Layer 2 of a small transformer language model trained on English Wikipedia (9 layers, counted from 0, width 128).
A neuron's activation on a vector x is GELU(weights . x + bias), where the dot is the dot product.

Input weights of the MLP neurons that the questions are about. A number n stands for n times 0.00057.
n20 (bias -0.260): 243 241 159 -167 31 -41 66 -257 -143 25 114 -141 55 90 -85 305 -76 63 100 -124 -8 -123 -63 -87 -220 -30 52 30 -64 116 122 47 143 121 302 103 -139 0 -268 89 138 85 8 -142 -4 21 -17 -28 140 -33 203 0 -208 145 -102 -37 -42 13 -91 43 -83 71 -53 120 -51 -38 -42 47 -183 94 229 173 0 380 99 36 -334 21 -223 -161 80 25 -20 178 12 8 -117 133 -30 -109 96 185 -193 192 106 -116 24 -202 27 -92 174 -276 -68 -185 30 172 168 76 -59 -121 -141 33 68 -157 -220 -208 -314 207 -72 225 -93 62 -120 195 -46 -33 -87 50
n22 (bias -0.150): 104 -113 -137 -78 -62 -79 0 -58 -42 -128 80 -126 -153 16 -6 111 83 73 146 -23 52 -105 -16 58 -284 -36 3 74 30 3 40 -138 -27 -28 3 3 22 -39 -66 -28 -15 151 51 0 123 79 -347 166 -136 -88 220 27 54 95 39 -152 -54 94 -216 65 -6 33 -134 25 -10 185 -51 191 -117 -45 30 -144 94 -95 -157 158 -3 -6 -113 -60 140 -29 178 0 183 266 169 3 58 -83 263 -55 6 73 84 135 -58 38 110 -6 -16 88 -23 -113 316 45 10 -58 70 -115 -39 0 48 -94 -67 76 -56 43 39 57 -144 -22 19 -66 -45 84 -66 -60
n38 (bias -0.156): 100 -199 -101 -250 -232 -34 -229 127 181 -46 -383 -8 -391 -21 241 -44 107 4 -197 -267 -8 -39 -81 66 115 -185 261 130 123 128 -33 -168 18 -25 -38 25 164 302 85 54 -8 70 44 -70 87 201 -44 126 194 17 42 -151 136 -153 -65 -155 -249 -207 110 -74 24 190 63 -30 17 -35 0 174 64 -48 71 122 84 13 110 196 25 -181 114 -232 47 77 -269 -93 -71 138 -39 -61 78 163 68 -92 99 -9 159 148 -25 8 -32 -90 38 -67 52 -58 -180 -168 189 148 -377 -101 22 158 121 -42 69 86 -274 -79 -279 286 -26 -88 -42 84 26 -113 -178 -90
n88 (bias -0.186): -51 134 -72 171 114 92 6 80 103 85 128 28 -119 50 22 -16 19 6 -298 -141 20 -35 90 -26 -79 53 109 -26 -37 -43 143 -20 174 -87 98 98 -71 68 -100 121 -53 -40 -227 56 -71 -45 150 49 107 -54 63 52 172 120 94 3 164 44 267 29 -127 0 -91 60 -3 -43 42 72 118 -66 -26 47 -107 126 -92 31 -96 -161 82 -44 10 -32 -34 96 69 13 99 219 -111 225 -3 -95 210 -67 41 60 -108 63 -111 -234 92 -139 120 -126 49 -161 16 52 -3 188 -134 -90 -81 130 -52 95 -44 -78 46 172 175 -16 -117 7 87 -262 22 64
n201 (bias -0.205): 14 35 -67 -86 93 166 91 -102 -111 93 -104 -218 -118 78 -30 -78 -50 0 -186 -16 -138 -3 0 162 60 -55 -130 4 -94 8 -11 -463 16 -77 30 -52 -15 -31 61 74 -221 173 47 -325 -74 160 -151 47 -257 -60 200 55 200 -11 -46 -22 69 148 -59 -23 43 72 108 60 4 -151 231 132 -19 -68 83 139 11 110 -86 -185 55 -38 -15 -409 229 114 25 59 33 -77 84 86 228 164 288 62 -88 -27 -113 -56 -103 -86 89 65 162 11 -19 -169 -82 -32 61 -4 -11 -35 19 -107 277 -34 -12 251 -11 37 93 205 -19 -67 -101 67 4 -93 -30 -297
n226 (bias -0.081): -118 77 55 43 -132 -215 -95 3 82 -30 -101 -147 3 -261 5 3 -88 28 0 46 -54 -72 -20 -51 -59 55 146 -77 51 58 -96 41 -33 -163 -89 97 -136 105 88 136 144 -5 -27 -43 -96 -62 -121 -16 -5 -81 142 -5 185 -144 71 77 6 -83 -133 -75 42 117 -19 28 135 -58 132 123 235 187 -15 -50 72 55 -162 -54 66 -77 -6 -31 -14 -31 -59 143 -27 88 96 9 86 23 48 29 -21 109 131 -108 -30 -111 79 -34 -148 -86 -71 -141 -32 -124 -42 126 110 -46 178 69 63 56 -57 51 83 -49 -54 28 -176 -91 6 55 62 69 -19 -76
n247 (bias -0.126): 120 104 -187 -223 37 240 -46 51 -18 -14 112 -35 129 -7 80 62 39 -200 -50 -40 -10 -46 -125 -120 -67 208 4 126 -109 -26 135 231 64 -34 -25 21 -39 -25 77 124 -24 -79 114 -18 0 -110 -338 24 99 232 -198 31 -195 -3 -133 -164 -143 157 29 51 70 -101 -59 -7 -33 18 11 -33 71 -40 177 84 46 114 -190 14 177 -183 137 -81 93 204 58 96 24 -219 -14 -51 -22 32 -216 -7 -16 -170 192 -67 62 -116 126 -36 60 -98 115 124 80 73 -39 -159 -61 -99 131 -170 54 -46 -396 24 115 93 185 11 36 -133 32 196 -86 160 172 -14
n260 (bias -0.191): 47 -119 209 212 -4 -8 -278 11 174 -135 -81 -148 -235 109 365 122 -335 -31 -173 -78 178 60 -165 24 160 63 4 -58 -84 51 82 -55 -159 -104 -83 -19 -31 116 51 97 126 -93 -54 292 -15 165 -55 62 78 258 281 -106 107 -44 -163 -82 -96 222 -8 20 0 47 -158 -91 -63 161 -31 -113 -15 -97 186 83 -53 158 162 33 -7 4 -27 8 -12 112 -182 -12 4 -27 -108 20 -31 -27 27 35 -74 15 20 -144 -74 64 -79 -357 167 -15 27 115 -51 -57 -19 -31 61 0 422 -22 -19 27 -58 -206 -89 19 -55 96 124 -196 -155 175 -96 -97 83 -27
n286 (bias -0.051): 154 -110 -219 74 99 149 -10 -105 183 -50 36 85 169 70 -47 137 -100 -279 21 130 0 54 -82 50 17 -35 -43 -38 -10 -194 -43 117 11 103 -223 -111 -45 80 58 63 -83 -286 26 -81 -47 103 -60 127 -102 170 -133 -79 198 60 -114 64 34 310 -64 66 -94 107 17 -153 56 -7 -72 -10 123 -29 14 10 118 163 -4 29 193 -104 -24 -3 -3 -86 108 306 -94 -121 -17 46 -17 65 -51 208 190 0 211 95 -7 57 -26 -55 332 -13 -139 23 -95 -3 90 -108 24 -53 10 100 -111 -95 -10 10 -41 103 -31 -55 -59 -71 -172 125 -299 60 -68 -72
n291 (bias -0.213): 15 73 74 -4 -116 191 88 -8 24 8 -156 -289 52 86 -23 -58 56 97 -249 164 84 -48 -136 -18 167 119 -50 49 184 -45 74 -224 299 39 -186 -28 77 -16 79 140 -353 54 152 70 -105 16 -176 91 41 -48 -143 -227 -136 -85 28 0 -56 -25 -12 237 49 144 200 -179 -94 291 56 -204 -163 -150 154 -91 24 87 -119 126 109 85 -12 170 20 44 92 87 -78 -28 -129 -74 -33 16 -104 91 19 108 -89 -214 -50 -24 26 -88 274 186 -77 66 -16 11 69 253 80 -194 139 -98 105 -290 -138 -234 -26 4 -33 -144 20 -326 8 366 -165 70 119 -44
n298 (bias -0.219): 140 -140 12 28 -140 129 59 -64 -143 4 104 125 -32 173 34 -113 -63 -127 24 -40 86 -167 -95 -50 43 -49 269 100 -30 -85 31 -4 -80 38 226 136 36 267 45 57 -305 -218 -238 -178 -107 -118 -89 -15 -102 195 102 57 -39 -34 -259 143 -111 -120 -37 36 -130 -269 -4 -55 173 -101 35 169 -59 -74 61 39 -70 20 -166 -165 -34 -4 -160 -86 -24 -293 -128 -37 15 -52 134 109 164 20 27 -12 -135 -169 -154 206 148 -19 184 55 105 58 176 -84 -77 -55 151 -32 -134 -69 -100 -88 -40 -125 76 223 121 -169 -265 295 302 -39 -148 94 214 181 86 -12
n322 (bias -0.213): 6 -204 -14 138 16 -116 -119 -86 -7 -179 -250 37 -24 67 -37 -46 204 -100 -186 -60 63 -79 -45 100 44 -32 -107 105 95 -234 130 -206 -11 -10 -99 105 73 73 -58 13 230 -23 -188 4 -107 169 -105 -59 45 99 14 112 137 -56 129 67 -86 -119 106 60 -143 150 81 -123 0 53 261 -137 -287 -26 125 -7 -125 -135 -201 76 33 94 156 -14 24 -14 -105 278 -54 38 -159 39 -66 -73 65 4 38 -96 -15 99 156 -135 177 62 238 -74 77 -7 -95 26 -173 101 79 82 102 0 -31 -20 45 250 80 -164 95 65 90 138 -20 -18 -10 158 -44 59
n364 (bias -0.165): 265 19 0 124 100 -130 62 -80 -195 10 55 -78 -146 199 -70 -135 153 -59 -100 -42 -75 133 242 -85 48 206 14 -199 -69 -21 -23 -57 -15 50 -150 24 150 35 -101 37 23 40 -183 99 10 -86 -63 -213 154 -34 -55 -106 258 -30 7 -67 -271 -7 100 -25 -62 65 142 226 -236 28 52 137 -51 -91 36 -58 -54 128 -25 33 -47 191 310 -17 -97 -118 -30 18 131 3 28 -64 -46 -21 -41 291 51 107 29 -78 -37 -126 48 14 61 -27 28 -30 4 -81 -76 11 -38 -167 -35 118 87 -99 10 -185 163 -154 53 172 -91 61 -7 -122 -249 168 -41 45
n377 (bias -0.177): 42 7 -67 -121 -115 117 69 -20 -8 128 -155 69 106 28 79 -96 197 -156 102 -171 234 -195 147 44 45 -101 190 12 -39 147 182 17 226 173 -226 -4 -218 115 165 115 -99 -24 85 105 20 -24 -200 220 140 -73 85 -59 -28 -16 -70 96 242 -39 42 353 -38 -23 8 -162 71 8 106 4 -142 111 51 72 145 -21 121 -280 143 -8 225 -161 -16 -57 -43 123 215 103 74 83 -212 29 -199 285 49 -65 56 -197 55 -132 72 -82 -210 -80 -289 -232 134 -168 86 -4 135 -109 104 -8 78 133 111 -121 94 123 95 309 -288 60 44 8 37 -286 24 -139
n392 (bias -0.137): 35 -13 -81 -123 69 -466 -261 -22 -112 95 -248 18 51 59 143 407 -107 -125 -92 -61 -105 -59 -46 -80 174 -114 5 -33 -48 171 166 152 69 49 -314 182 -149 47 -196 13 -22 -63 -183 -62 31 -189 -57 419 51 55 -219 -132 156 53 -28 135 -144 136 100 -19 135 66 -9 -265 42 -75 129 -70 -147 246 -48 27 -95 -33 -104 163 -179 -70 -96 -27 18 -88 -66 124 -9 -5 83 -57 -131 204 -5 -33 4 28 151 -109 -44 -168 -319 -32 5 41 149 209 260 43 74 -140 300 24 -80 4 210 64 -126 -477 154 130 -347 -74 340 23 -59 124 32 -58 278 -212
n399 (bias -0.087): -63 104 50 11 -134 72 5 -26 -19 5 -43 21 249 -61 -152 53 5 22 -68 6 234 -77 -146 32 -196 72 -31 55 -18 -150 -10 -86 -58 -57 -51 -61 152 131 168 29 37 -52 -36 -3 -123 127 -50 49 -70 -3 -35 -5 -8 29 -134 18 -62 -40 14 0 -239 -18 45 -131 -22 -47 49 192 16 -91 11 51 -72 95 86 59 -147 44 35 152 -92 3 -57 171 137 0 -5 -121 -99 68 38 -28 27 -73 46 -163 52 -27 101 89 51 197 77 -57 77 33 43 -11 8 106 -39 -74 22 19 87 -3 -93 108 3 -124 19 185 -51 148 62 29 -99 -46
n486 (bias -0.103): 79 -221 -16 -197 -83 15 -65 -26 147 -83 101 42 -108 326 -52 114 42 -143 -426 -184 -98 14 -242 -178 -91 -75 60 109 95 -63 89 -218 0 -11 -133 117 81 -97 -76 11 174 141 203 -241 257 115 -39 -98 75 15 46 -220 210 170 -252 -82 -123 117 4 113 -83 236 -188 114 78 -176 -42 -43 133 50 139 -26 87 210 59 -11 -52 27 11 45 19 -50 22 36 22 -50 -65 -16 -8 -31 317 28 -142 34 -45 -144 137 -83 -68 -73 -87 15 -35 -152 -8 29 -27 -129 215 47 227 -127 128 -141 35 180 -64 -4 -187 8 -35 -132 -121 -36 -108 4 11 -165

Each question shows a token from some text and the vector x that enters the MLP there. A number n stands for n times 0.014.

"or": -96 -12 -185 51 74 -26 -50 78 -90 -84 -308 32 -97 -33 -24 80 -78 114 93 17 -55 38 -4 -23 163 -58 115 -71 62 20 -9 120 17 17 32 -133 -14 -61 3 -144 -41 61 -79 9 61 -36 293 104 -59 -59 -71 17 -93 64 29 32 -58 206 11 -59 167 138 38 18 -32 13 -2 -86 37 -4 -71 -87 -51 -93 29 114 66 66 19 -38 18 93 241 76 -58 -47 163 6 -141 38 -61 -169 87 -98 124 -23 19 -27 -58 69 33 43 50 150 67 -36 62 102 -17 -30 -163 -102 -67 -107 100 13 130 -58 13 -258 -135 -93 32 -108 4 -53 -12 -38
Which of these neurons fires most? n392

"erv": 9 -4 -2 -19 -33 8 -138 203 -66 -113 -55 -143 -37 -50 16 -27 -116 56 45 39 -25 76 161 -36 94 59 66 32 -14 88 -44 240 -27 1 46 72 83 35 45 -89 25 -89 -8 357 16 112 206 30 16 -3 -16 14 8 74 -13 65 -56 -221 -100 -185 205 -39 116 91 38 109 -112 -64 -28 -14 32 6 -32 -222 65 39 39 -62 100 -52 64 25 71 -112 -91 8 154 -70 57 14 40 -47 47 -137 173 43 -101 97 -104 -22 -159 -60 -49 79 9 -45 58 -81 -227 144 -50 -5 -48 -196 14 94 62 -13 67 -75 -67 -33 62 -88 40 -196 -29 -39
Which of these neurons fires most? n38

",": 7 -16 -158 -31 11 -22 147 123 -141 11 92 -63 74 23 12 -22 -42 70 41 44 -170 -18 137 20 -28 72 153 16 -12 105 -97 128 -52 -60 60 -161 27 -84 -19 -21 -38 23 159 -75 73 -94 -22 -91 -118 -62 90 251 -15 188 -66 -3 157 90 -122 -123 -2 9 -1 242 -35 -45 -197 19 25 5 7 -32 69 -24 108 60 92 136 -97 -122 -66 -96 48 -61 103 -79 -36 59 -2 -133 55 27 -88 5 -3 -45 84 -54 -10 58 -140 3 11 -10 -21 -23 -62 37 -248 98 37 -36 -116 -34 90 -13 -101 138 -164 -18 -127 118 111 99 111 106 -19 -13
Which neuron fires most, and how strongly? n20, at about 1

"ok": -142 -124 94 -89 172 -59 45 84 -65 -37 73 -26 -53 -68 -47 -126 33 -105 -29 -78 -12 48 74 -138 -19 -143 5 -30 -3 -24 -140 60 69 -109 36 32 75 106 79 -48 89 -8 -88 62 2 -13 48 69 -9 95 -97 29 -83 111 46 16 91 37 12 -73 87 69 138 161 220 -49 -69 -120 98 -165 -78 -34 26 -12 37 50 -12 110 -22 159 -60 63 178 -80 21 13 66 -48 -203 108 -57 28 29 -25 -1 -65 -39 19 -43 82 22 23 -107 115 -18 -104 -205 250 -49 96 2 12 -30 -76 45 -68 26 -151 100 34 -85 -26 1 46 80 29 -9 17
Which two neurons fire most, strongest first? n364, n88

" by": -28 3 -85 84 -40 5 0 -34 -99 -3 -99 23 7 -134 -15 82 -138 55 -1 186 -249 88 9 0 67 -62 30 -171 42 95 -218 -39 -149 -96 -38 -191 7 8 14 -63 -80 71 61 -82 110 -98 221 2 -49 -106 -26 -30 -38 52 -11 27 110 126 -13 -100 102 -27 129 143 -160 -68 -12 -4 167 -48 69 -95 -61 54 159 99 21 21 -89 -34 -65 -39 199 42 -9 -102 16 118 -17 118 88 -26 -95 -75 -42 -16 -16 -102 -21 45 87 69 48 52 -101 -2 2 53 -48 -39 17 40 -133 -51 77 176 -28 -5 17 -63 -7 96 76 -13 -12 -13 156 80
Which two neurons fire most, strongest first? n201, n286

"at": -6 -114 -16 -46 -47 -92 3 24 -58 -81 46 18 -23 32 117 -269 -30 49 -25 64 -16 89 -232 -129 166 -47 87 68 80 -3 -68 46 -86 -81 -32 87 31 -80 -5 45 -159 14 158 -44 124 -67 122 -71 -124 -53 -127 92 23 127 1 29 34 99 74 66 110 133 -82 51 8 -6 -146 -146 28 -58 -129 47 56 -83 100 125 55 66 -76 15 -45 82 96 51 -79 -53 118 -113 -38 -39 39 39 181 -80 105 -41 34 -5 -26 73 -48 -58 16 -31 -44 -24 -117 27 59 148 -135 29 -86 114 112 73 14 -64 3 -66 -34 -46 238 -86 -145 59 -63 35
Which two neurons fire most, strongest first? n486, n286

"B": -96 -42 -85 -43 110 99 52 69 54 -72 -3 13 -195 -86 -19 -38 72 -126 11 111 37 -9 84 -1 58 -8 -119 169 -6 -37 -14 147 -44 47 31 -45 110 -112 166 -188 -166 17 149 65 125 83 14 -3 -77 47 103 16 68 21 113 77 -20 40 -104 -88 102 54 -65 37 -23 83 -34 -72 -133 -58 -34 -56 58 155 -3 -15 -37 -15 53 7 15 60 123 -70 92 -107 -126 -67 -98 -30 127 -216 -1 -86 -121 34 60 74 24 48 -100 -70 -8 0 -83 -48 -67 -20 -112 207 4 -61 -198 -30 101 -64 41 14 -4 -57 52 79 169 -175 -15 -90 -98 62
Which of these neurons fires most? n22

"g": -16 -5 -80 -20 131 21 14 70 51 -47 -85 -38 -49 52 105 154 -51 98 -2 55 -72 48 127 -91 -45 55 -19 -132 50 -63 -135 -8 45 -181 37 16 -40 124 46 23 11 -5 -145 67 55 -41 -110 -2 -45 -70 -119 -221 -103 130 52 4 37 170 33 -118 78 56 68 -134 -24 98 -20 -7 22 -33 -93 -8 -15 -29 121 120 75 179 -31 200 43 -23 307 15 -138 -57 47 -180 -65 95 -21 -67 56 -83 -60 27 -9 -112 -87 73 -81 75 47 157 -14 -72 -78 54 33 -52 2 -100 61 -24 203 -85 83 -96 34 -167 40 -3 19 -69 -46 -134 65 -10
Which of these neurons fires most? n392

".": 19 29 -130 16 193 -31 178 -37 -202 -30 113 65 91 -18 -35 71 -17 38 30 -70 -157 3 71 -18 -26 67 117 -95 -58 53 -90 -69 141 -163 58 -22 33 -90 -36 5 -55 8 15 -33 40 -128 52 -92 -59 -10 10 147 -156 -50 -20 15 215 75 -15 -5 -61 87 -11 134 143 -77 -253 -81 22 -49 107 -45 112 -4 153 86 -19 -66 -16 88 -85 37 247 181 52 -150 -15 33 -65 -20 75 21 -84 11 -128 -57 -79 -49 17 115 21 -114 33 109 8 17 -64 -113 -94 -30 83 50 -57 -127 137 -34 -54 22 -3 -42 -11 15 210 -148 1 7 -32 109
Which of these neurons fires most? n20

" a": -71 62 11 -95 -76 108 3 -23 51 -135 32 63 -3 -8 -58 126 -181 26 202 -99 -74 120 -152 -5 -60 -178 -70 -30 65 244 -47 -50 -138 -95 17 -84 -99 -181 53 15 44 141 85 159 -64 44 288 80 -72 -18 17 26 -72 48 9 75 182 108 -140 105 -1 -42 -63 -22 310 -25 -72 5 173 -62 20 40 -24 99 -62 12 51 38 -66 -15 17 -27 55 -110 -141 18 25 43 -129 -188 -59 55 56 40 -68 -36 -45 139 27 -66 43 -74 4 91 18 19 -193 -53 -105 59 -22 -61 -35 35 -243 -24 73 -10 21 44 -24 78 -32 -26 160 -20 -116 -16
Which of these neurons fires most? n20

" th": -51 -88 41 -35 -64 85 -6 18 -36 -19 -158 42 75 43 21 40 -252 103 183 -94 -43 116 -239 -37 66 -96 26 -51 60 22 -113 -9 -52 -45 172 -113 -68 -5 73 -38 -73 16 81 56 -22 -53 80 135 -121 -81 -43 19 -105 12 26 129 126 51 -157 16 111 26 -102 68 220 49 -52 99 82 82 76 24 -48 -53 -15 -55 39 -82 20 118 -2 -41 140 -41 -12 -137 55 -75 -14 -177 -31 -18 74 81 22 -82 -129 -8 -41 29 -60 -156 -113 -76 46 121 -78 -74 85 77 11 32 -6 -28 -54 -148 59 41 46 4 63 105 24 -36 -30 -53 -159 152
Which of these neurons fires most? n226

" been": -59 -25 59 -5 -47 173 47 101 -20 37 236 121 -7 -44 79 107 -45 -92 87 40 -169 78 191 14 50 -32 -32 -41 -35 -114 -78 -28 -165 78 81 -279 -81 91 25 49 8 -13 -35 -37 -59 -113 156 -95 -24 -105 43 18 -79 24 64 -134 39 -159 -135 -1 138 -58 -2 -84 11 -76 -167 -19 145 -66 -26 106 48 -18 51 -26 181 14 -155 -32 62 -16 -90 -39 31 -26 25 -5 -37 -32 -9 -172 74 -138 -190 39 82 76 -7 77 -21 155 -114 69 -36 34 50 -22 -126 69 20 140 21 146 194 213 31 -21 -39 56 55 -50 21 -122 -109 34 -51 -19
Which of these neurons fires most? n298